Layer 6 of a small transformer language model trained on English Wikipedia (13 layers, counted from 0, width 128).
A neuron's activation on a vector x is GELU(weights . x + bias), where the dot is the dot product.
The model reads these tokens: " out" " in" " a" " match" " against" " L" "ah" "ore" " Q" "al"

The vector x that enters this layer's MLP at each token. A number n stands for (n - 128) times 0.044.
0 " out": 111, 129, 79, 151, 165, 146, 105, 148, 131, 118, 124, 126, 110, 101, 136, 48, 128, 164, 138, 115, 136, 131, 174, 156, 121, 144, 106, 7, 126, 154, 110, 249, 152, 160, 104, 150, 119, 74, 86, 90, 128, 155, 155, 121, 134, 122, 135, 107, 78, 103, 105, 195, 171, 92, 97, 154, 171, 197, 124, 160, 138, 143, 120, 71, 162, 104, 149, 120, 161, 143, 129, 171, 78, 83, 148, 99, 117, 89, 118, 72, 135, 132, 122, 146, 96, 123, 165, 148, 126, 130, 162, 139, 128, 97, 115, 101, 100, 101, 136, 117, 115, 93, 114, 154, 117, 189, 128, 149, 130, 170, 120, 119, 130, 141, 124, 119, 125, 133, 115, 138, 145, 162, 100, 150, 113, 171, 101, 161
1 " in": 132, 137, 123, 146, 95, 108, 117, 99, 87, 145, 135, 110, 139, 127, 112, 102, 134, 117, 145, 143, 181, 170, 166, 184, 129, 131, 135, 98, 105, 153, 157, 132, 103, 172, 108, 153, 94, 108, 70, 163, 90, 179, 120, 150, 118, 152, 93, 163, 74, 106, 78, 171, 169, 112, 49, 97, 166, 161, 179, 114, 113, 113, 133, 29, 154, 144, 158, 194, 173, 119, 158, 139, 131, 129, 141, 119, 95, 99, 111, 94, 138, 121, 107, 126, 189, 114, 139, 111, 124, 128, 125, 175, 139, 128, 145, 141, 160, 55, 130, 93, 61, 124, 112, 123, 185, 119, 160, 124, 77, 141, 164, 137, 149, 96, 114, 106, 181, 118, 121, 161, 126, 131, 125, 98, 117, 171, 90, 120
2 " a": 124, 113, 144, 96, 151, 127, 120, 139, 109, 161, 125, 99, 129, 146, 80, 120, 93, 153, 127, 111, 174, 145, 177, 186, 127, 144, 122, 115, 101, 192, 166, 77, 138, 141, 112, 170, 120, 115, 83, 167, 104, 160, 77, 115, 135, 146, 118, 122, 26, 97, 121, 189, 160, 129, 108, 125, 158, 175, 166, 112, 156, 104, 155, 33, 173, 127, 145, 156, 214, 123, 149, 157, 169, 92, 92, 127, 94, 94, 111, 106, 118, 94, 104, 183, 125, 113, 132, 138, 148, 106, 138, 156, 170, 117, 153, 126, 116, 63, 173, 152, 91, 117, 105, 140, 149, 99, 128, 144, 62, 130, 146, 176, 126, 93, 108, 117, 129, 156, 99, 140, 120, 74, 112, 148, 100, 152, 60, 141
3 " match": 99, 128, 131, 141, 100, 153, 130, 185, 76, 115, 164, 91, 154, 136, 120, 106, 100, 140, 166, 150, 168, 158, 160, 174, 146, 178, 110, 117, 144, 206, 113, 87, 148, 113, 69, 142, 84, 107, 111, 98, 138, 163, 118, 191, 142, 163, 142, 105, 82, 117, 134, 93, 154, 143, 47, 116, 118, 194, 110, 102, 159, 90, 137, 72, 130, 116, 188, 140, 200, 147, 128, 163, 159, 60, 145, 132, 80, 84, 136, 105, 77, 90, 122, 133, 125, 68, 163, 138, 128, 118, 124, 125, 101, 160, 161, 117, 104, 71, 177, 134, 69, 118, 121, 143, 117, 121, 126, 89, 103, 111, 138, 115, 122, 97, 123, 155, 181, 163, 119, 145, 141, 133, 133, 157, 171, 170, 90, 86
4 " against": 146, 136, 127, 108, 94, 93, 141, 68, 111, 118, 165, 96, 136, 139, 106, 79, 97, 148, 141, 72, 167, 159, 180, 148, 141, 167, 156, 124, 99, 155, 167, 99, 134, 173, 96, 170, 107, 91, 108, 115, 140, 150, 122, 174, 151, 171, 117, 145, 104, 112, 143, 169, 139, 115, 82, 111, 153, 167, 159, 153, 108, 89, 134, 40, 144, 86, 201, 138, 185, 168, 153, 149, 115, 98, 121, 161, 90, 63, 105, 106, 94, 115, 118, 146, 147, 115, 164, 110, 114, 151, 110, 97, 146, 168, 143, 147, 131, 57, 137, 81, 68, 116, 84, 163, 187, 149, 120, 121, 126, 95, 159, 134, 150, 107, 105, 135, 173, 121, 81, 168, 116, 137, 89, 136, 132, 195, 94, 88
5 " L": 139, 145, 120, 89, 102, 171, 124, 92, 118, 88, 130, 100, 118, 79, 137, 111, 79, 146, 115, 91, 155, 127, 176, 118, 158, 162, 168, 102, 99, 188, 187, 145, 95, 141, 95, 208, 84, 79, 136, 154, 131, 144, 107, 112, 162, 205, 136, 163, 78, 103, 132, 153, 141, 140, 59, 109, 109, 155, 153, 103, 166, 118, 145, 80, 148, 143, 143, 162, 204, 162, 151, 97, 154, 132, 135, 131, 129, 52, 83, 126, 93, 81, 94, 94, 146, 90, 169, 150, 128, 133, 114, 93, 179, 133, 139, 118, 135, 97, 142, 102, 80, 110, 106, 173, 160, 141, 116, 150, 96, 91, 135, 153, 104, 113, 144, 163, 160, 150, 139, 139, 74, 120, 176, 143, 44, 164, 106, 134
6 "ah": 64, 133, 130, 93, 104, 158, 134, 94, 141, 135, 162, 106, 145, 134, 164, 87, 116, 141, 100, 121, 168, 124, 139, 154, 156, 102, 175, 171, 104, 176, 184, 81, 160, 165, 70, 154, 89, 130, 138, 155, 70, 144, 112, 68, 152, 160, 108, 108, 106, 136, 168, 191, 146, 116, 65, 136, 103, 170, 122, 102, 159, 125, 116, 103, 139, 119, 102, 94, 204, 157, 140, 135, 165, 100, 197, 83, 140, 47, 106, 141, 54, 95, 136, 100, 137, 126, 144, 141, 123, 139, 114, 92, 186, 101, 128, 103, 140, 101, 90, 101, 70, 126, 131, 131, 209, 160, 131, 172, 126, 117, 139, 99, 115, 79, 133, 125, 132, 126, 152, 154, 127, 166, 75, 178, 149, 140, 105, 107
7 "ore": 116, 134, 110, 115, 129, 173, 131, 93, 74, 127, 145, 130, 113, 151, 197, 94, 151, 137, 132, 154, 147, 144, 133, 106, 152, 160, 153, 159, 98, 137, 143, 89, 110, 145, 77, 172, 60, 110, 123, 193, 126, 160, 135, 113, 183, 169, 143, 117, 107, 144, 125, 172, 112, 69, 16, 136, 117, 146, 139, 124, 150, 108, 137, 128, 151, 119, 132, 141, 195, 154, 173, 139, 186, 108, 124, 114, 86, 79, 80, 116, 111, 122, 89, 61, 134, 163, 163, 117, 187, 167, 103, 108, 179, 116, 146, 107, 152, 136, 111, 117, 66, 107, 115, 132, 156, 130, 103, 160, 128, 74, 111, 145, 129, 94, 162, 111, 152, 123, 56, 149, 121, 114, 118, 70, 114, 176, 96, 147
8 " Q": 108, 146, 111, 127, 146, 190, 119, 104, 82, 119, 156, 84, 98, 115, 152, 108, 94, 122, 163, 153, 104, 125, 189, 181, 145, 146, 181, 170, 83, 165, 129, 110, 130, 155, 99, 175, 115, 87, 113, 115, 142, 149, 123, 120, 88, 206, 117, 176, 99, 105, 134, 137, 157, 126, 52, 162, 94, 162, 140, 153, 160, 116, 120, 146, 159, 81, 159, 171, 230, 159, 126, 110, 145, 118, 119, 119, 139, 67, 100, 114, 62, 89, 105, 94, 121, 125, 181, 144, 103, 128, 110, 70, 145, 146, 137, 142, 168, 74, 160, 109, 60, 105, 112, 152, 166, 153, 158, 135, 150, 127, 159, 148, 137, 74, 88, 103, 115, 93, 105, 139, 118, 132, 135, 132, 83, 149, 95, 96
9 "al": 98, 151, 144, 133, 78, 178, 125, 80, 122, 140, 181, 139, 127, 123, 179, 111, 105, 131, 112, 71, 143, 139, 161, 144, 138, 127, 110, 121, 108, 122, 176, 140, 127, 114, 84, 209, 74, 140, 112, 145, 112, 164, 86, 109, 132, 139, 141, 121, 105, 103, 154, 191, 141, 182, 73, 146, 122, 150, 176, 116, 146, 95, 118, 157, 184, 146, 153, 131, 180, 143, 107, 130, 195, 122, 133, 72, 107, 69, 66, 127, 35, 131, 110, 84, 140, 182, 152, 166, 143, 129, 76, 68, 137, 97, 131, 121, 161, 89, 125, 137, 71, 131, 166, 98, 156, 121, 150, 137, 119, 96, 166, 127, 120, 120, 117, 75, 150, 117, 154, 182, 104, 108, 117, 105, 103, 173, 94, 103

Each question shows the input weights of one neuron of the MLP. A number n stands for (n - 128) times 0.006.

n93 (bias -0.054): 147, 145, 137, 124, 120, 136, 89, 162, 151, 155, 103, 117, 164, 119, 87, 132, 200, 76, 158, 121, 120, 118, 78, 167, 78, 164, 85, 133, 186, 165, 116, 154, 137, 119, 125, 145, 137, 156, 131, 98, 87, 129, 124, 151, 133, 134, 88, 112, 137, 132, 147, 92, 149, 187, 57, 169, 88, 120, 145, 133, 110, 124, 152, 102, 112, 136, 146, 124, 111, 128, 139, 81, 92, 130, 113, 176, 50, 122, 104, 160, 147, 149, 138, 148, 120, 112, 72, 127, 149, 93, 140, 167, 136, 154, 129, 110, 90, 181, 91, 159, 151, 190, 124, 113, 141, 156, 150, 156, 111, 152, 115, 100, 175, 164, 119, 124, 132, 108, 139, 148, 97, 163, 133, 126, 152, 170, 68, 98
On which token does it fire most, and how strongly? 3 " match", at about 2.2

n157 (bias -0.197): 139, 150, 99, 175, 152, 133, 126, 112, 136, 122, 119, 144, 132, 162, 151, 135, 138, 127, 132, 130, 125, 102, 155, 120, 170, 88, 139, 166, 151, 174, 152, 112, 133, 140, 122, 124, 158, 103, 141, 124, 106, 135, 143, 92, 133, 98, 106, 120, 171, 97, 90, 140, 176, 110, 170, 191, 145, 138, 130, 144, 147, 88, 129, 149, 133, 89, 120, 122, 152, 91, 121, 133, 135, 115, 154, 170, 76, 119, 145, 119, 200, 130, 185, 154, 113, 100, 101, 150, 107, 157, 175, 116, 125, 151, 100, 148, 135, 129, 132, 85, 97, 143, 101, 105, 146, 137, 102, 109, 165, 98, 106, 137, 135, 154, 127, 151, 147, 124, 118, 151, 113, 115, 116, 174, 111, 102, 133, 83
On which token does it fire most, and how strongly? 4 " against", at about 1.1

n148 (bias -0.037): 112, 91, 116, 130, 126, 164, 139, 122, 118, 111, 114, 155, 135, 145, 97, 110, 106, 101, 124, 125, 94, 105, 112, 75, 110, 118, 107, 132, 145, 126, 60, 125, 131, 120, 147, 125, 93, 111, 145, 116, 119, 108, 107, 144, 132, 164, 111, 137, 125, 101, 135, 120, 122, 94, 135, 85, 125, 130, 125, 139, 171, 112, 86, 148, 123, 127, 120, 130, 123, 126, 158, 109, 112, 123, 109, 137, 101, 117, 153, 140, 154, 128, 132, 158, 136, 107, 99, 122, 139, 138, 91, 111, 107, 97, 135, 135, 145, 130, 122, 134, 94, 116, 135, 126, 124, 96, 124, 121, 142, 93, 100, 156, 115, 122, 115, 95, 134, 136, 106, 114, 137, 118, 110, 152, 108, 118, 157, 79
It fires most on token 7 "ore"

n31 (bias -0.170): 151, 110, 136, 139, 143, 139, 116, 129, 128, 104, 132, 146, 119, 114, 102, 136, 125, 147, 124, 162, 125, 145, 127, 147, 127, 122, 86, 161, 106, 135, 101, 137, 135, 124, 113, 136, 142, 138, 134, 118, 147, 122, 120, 169, 171, 162, 118, 138, 118, 151, 135, 118, 125, 125, 115, 121, 137, 124, 161, 111, 100, 160, 151, 135, 129, 117, 116, 144, 149, 109, 125, 138, 139, 148, 163, 153, 137, 117, 132, 123, 123, 145, 105, 141, 112, 140, 141, 119, 147, 140, 161, 136, 118, 118, 119, 108, 118, 160, 154, 177, 121, 127, 139, 111, 133, 115, 114, 134, 153, 107, 101, 125, 114, 133, 137, 126, 135, 140, 171, 117, 139, 142, 133, 107, 125, 130, 142, 162
It fires most on token 7 "ore"

n30 (bias 0.017): 124, 128, 128, 126, 121, 126, 119, 122, 127, 129, 127, 119, 122, 127, 133, 129, 123, 123, 122, 125, 121, 125, 132, 122, 135, 123, 126, 125, 130, 128, 124, 126, 125, 128, 124, 119, 129, 129, 126, 126, 131, 130, 122, 122, 132, 125, 124, 133, 131, 126, 125, 130, 129, 128, 125, 117, 127, 117, 132, 127, 126, 132, 128, 126, 126, 123, 120, 127, 121, 121, 132, 121, 126, 124, 129, 124, 126, 127, 130, 125, 133, 124, 125, 126, 121, 124, 123, 133, 123, 128, 129, 126, 128, 125, 123, 121, 127, 124, 122, 129, 119, 127, 128, 123, 130, 122, 126, 120, 125, 125, 116, 128, 123, 127, 125, 130, 121, 126, 119, 124, 121, 126, 127, 138, 132, 120, 131, 125
It fires most on token 6 "ah"

n499 (bias 0.025): 130, 130, 132, 128, 123, 126, 113, 121, 119, 123, 128, 126, 129, 131, 127, 128, 128, 126, 130, 125, 122, 123, 131, 124, 127, 123, 125, 128, 135, 125, 119, 123, 130, 125, 127, 127, 127, 124, 127, 128, 124, 135, 124, 129, 124, 123, 126, 126, 124, 125, 133, 127, 127, 128, 128, 130, 126, 124, 130, 130, 132, 127, 129, 127, 127, 122, 126, 127, 129, 123, 135, 124, 133, 129, 125, 125, 124, 125, 133, 131, 129, 125, 124, 124, 125, 121, 124, 126, 125, 127, 127, 135, 129, 126, 123, 131, 127, 123, 124, 129, 122, 129, 123, 123, 120, 131, 128, 122, 128, 125, 126, 124, 119, 128, 125, 128, 126, 130, 124, 124, 122, 123, 124, 134, 126, 120, 128, 129
It fires most on token 2 " a"

n309 (bias -0.091): 136, 111, 146, 101, 121, 120, 133, 158, 126, 113, 124, 128, 132, 131, 137, 125, 96, 118, 124, 114, 107, 115, 121, 118, 117, 97, 117, 151, 141, 135, 127, 128, 139, 128, 129, 148, 111, 101, 118, 133, 113, 118, 148, 125, 128, 103, 105, 133, 154, 132, 121, 110, 126, 129, 145, 145, 117, 146, 130, 138, 103, 123, 134, 120, 124, 125, 123, 117, 140, 135, 109, 142, 137, 127, 101, 123, 127, 116, 132, 105, 139, 117, 139, 144, 142, 129, 136, 105, 127, 136, 141, 127, 137, 142, 135, 147, 119, 117, 129, 106, 114, 132, 134, 148, 116, 132, 98, 139, 125, 128, 124, 133, 116, 134, 133, 144, 78, 134, 110, 133, 113, 109, 122, 116, 113, 100, 87, 105
On which three tokens does it fire most, strongest first? 2 " a", 4 " against", 8 " Q"

n147 (bias -0.015): 128, 126, 130, 123, 110, 143, 127, 143, 140, 130, 135, 137, 122, 115, 127, 130, 136, 107, 135, 137, 133, 115, 121, 111, 128, 135, 136, 117, 125, 128, 117, 123, 126, 116, 147, 119, 123, 117, 119, 132, 114, 121, 124, 117, 135, 148, 114, 121, 131, 133, 120, 128, 120, 124, 132, 126, 139, 102, 124, 132, 112, 137, 119, 125, 130, 127, 123, 121, 111, 141, 135, 132, 120, 127, 150, 133, 135, 111, 132, 106, 117, 111, 132, 128, 107, 136, 129, 122, 137, 121, 122, 123, 129, 129, 123, 135, 145, 130, 123, 136, 129, 124, 107, 126, 138, 129, 116, 127, 131, 136, 123, 138, 131, 129, 125, 137, 135, 114, 124, 146, 110, 148, 129, 129, 119, 121, 127, 139
It fires most on token 6 "ah"

n402 (bias -0.166): 133, 116, 124, 146, 133, 121, 109, 139, 126, 124, 86, 120, 119, 125, 146, 145, 133, 135, 139, 137, 118, 142, 108, 136, 125, 150, 112, 141, 132, 99, 151, 90, 119, 153, 169, 140, 117, 140, 120, 147, 103, 139, 117, 124, 123, 141, 141, 162, 110, 114, 137, 109, 125, 170, 129, 117, 110, 126, 94, 145, 118, 129, 123, 158, 102, 106, 102, 134, 136, 116, 97, 157, 155, 157, 157, 90, 143, 160, 139, 115, 147, 101, 140, 116, 119, 120, 131, 98, 122, 159, 103, 140, 87, 97, 131, 111, 100, 99, 129, 141, 102, 103, 111, 117, 118, 133, 112, 147, 113, 101, 120, 146, 112, 147, 128, 169, 125, 133, 93, 136, 122, 128, 140, 113, 151, 125, 137, 81
On which token does it fire most, and how strongly? 3 " match", at about 0.12

n179 (bias -0.157): 118, 122, 134, 128, 129, 118, 124, 138, 127, 131, 142, 127, 140, 134, 143, 127, 128, 121, 124, 118, 140, 145, 133, 119, 124, 113, 147, 125, 134, 114, 120, 120, 126, 131, 130, 133, 137, 160, 121, 138, 138, 111, 129, 137, 130, 156, 152, 128, 128, 137, 140, 142, 115, 108, 143, 143, 120, 131, 127, 143, 139, 129, 143, 115, 105, 131, 137, 139, 134, 139, 123, 153, 136, 117, 118, 130, 146, 123, 142, 123, 141, 142, 125, 137, 105, 101, 150, 156, 120, 119, 110, 148, 124, 132, 142, 124, 102, 121, 143, 152, 101, 128, 132, 141, 126, 120, 123, 137, 125, 131, 128, 149, 122, 108, 128, 145, 126, 118, 136, 134, 140, 139, 114, 132, 147, 120, 147, 128
On which three tokens does it fire most, strongest first? 3 " match", 2 " a", 4 " against"

n156 (bias -0.094): 123, 116, 123, 137, 125, 136, 129, 130, 132, 132, 141, 131, 125, 128, 128, 132, 127, 127, 135, 121, 120, 125, 140, 121, 126, 126, 124, 131, 130, 123, 131, 126, 129, 131, 130, 121, 117, 125, 128, 125, 128, 125, 131, 126, 128, 136, 120, 130, 123, 118, 135, 125, 125, 120, 126, 121, 132, 119, 125, 131, 129, 128, 132, 139, 127, 125, 130, 121, 131, 123, 118, 122, 125, 121, 122, 129, 135, 129, 131, 130, 125, 123, 122, 131, 129, 127, 135, 127, 134, 136, 131, 134, 126, 126, 118, 128, 129, 122, 133, 126, 122, 118, 126, 133, 123, 125, 134, 131, 125, 135, 125, 132, 125, 129, 130, 130, 135, 134, 130, 125, 129, 126, 123, 136, 132, 124, 123, 125
It fires most on token 8 " Q"

n306 (bias -0.094): 75, 121, 117, 143, 134, 115, 117, 159, 132, 134, 126, 137, 139, 140, 151, 108, 163, 177, 129, 155, 109, 148, 169, 111, 176, 124, 85, 97, 127, 114, 156, 126, 187, 127, 152, 113, 124, 109, 144, 147, 145, 130, 167, 133, 145, 102, 158, 118, 127, 79, 174, 133, 138, 166, 154, 139, 110, 90, 86, 124, 118, 75, 82, 133, 118, 126, 121, 113, 122, 150, 137, 110, 136, 136, 83, 113, 111, 134, 71, 120, 149, 96, 93, 102, 116, 156, 101, 120, 132, 154, 117, 149, 114, 178, 141, 76, 130, 138, 103, 126, 99, 150, 159, 150, 120, 138, 129, 138, 143, 119, 136, 105, 127, 167, 99, 112, 143, 127, 130, 134, 98, 145, 142, 160, 169, 134, 175, 113
On which two tokens does it fire most, strongest first? 9 "al", 0 " out"

n127 (bias -0.104): 117, 159, 114, 107, 107, 152, 139, 132, 159, 116, 159, 144, 117, 184, 95, 140, 119, 124, 67, 118, 165, 119, 113, 114, 197, 156, 124, 93, 123, 78, 136, 160, 110, 100, 139, 120, 165, 158, 120, 130, 127, 98, 99, 124, 130, 99, 124, 152, 133, 114, 167, 131, 94, 112, 139, 123, 116, 142, 124, 138, 135, 142, 137, 153, 153, 159, 147, 156, 164, 128, 99, 102, 143, 162, 121, 167, 199, 152, 142, 145, 144, 149, 129, 149, 112, 76, 124, 145, 116, 108, 144, 121, 135, 138, 116, 99, 104, 111, 114, 113, 128, 153, 82, 99, 150, 143, 111, 102, 104, 123, 145, 134, 103, 189, 116, 82, 133, 158, 170, 121, 130, 151, 149, 129, 122, 158, 129, 109
On which two tokens does it fire most, strongest first? 5 " L", 9 "al"

n462 (bias -0.075): 155, 120, 112, 123, 125, 107, 98, 76, 127, 94, 117, 120, 87, 152, 111, 142, 93, 96, 139, 121, 149, 131, 129, 155, 143, 90, 117, 161, 138, 127, 119, 166, 135, 117, 120, 130, 100, 151, 141, 137, 135, 103, 112, 84, 122, 120, 81, 107, 125, 90, 122, 119, 131, 105, 102, 99, 141, 124, 148, 147, 124, 150, 155, 115, 106, 101, 54, 173, 113, 179, 161, 150, 108, 119, 117, 152, 158, 138, 144, 114, 139, 94, 107, 120, 141, 152, 114, 131, 95, 144, 168, 118, 141, 102, 110, 154, 107, 156, 176, 109, 165, 134, 154, 118, 119, 90, 102, 133, 156, 138, 124, 141, 152, 89, 123, 124, 170, 116, 110, 103, 136, 127, 124, 92, 143, 133, 106, 129
On which token does it fire most, and how strongly? 1 " in", at about 1.1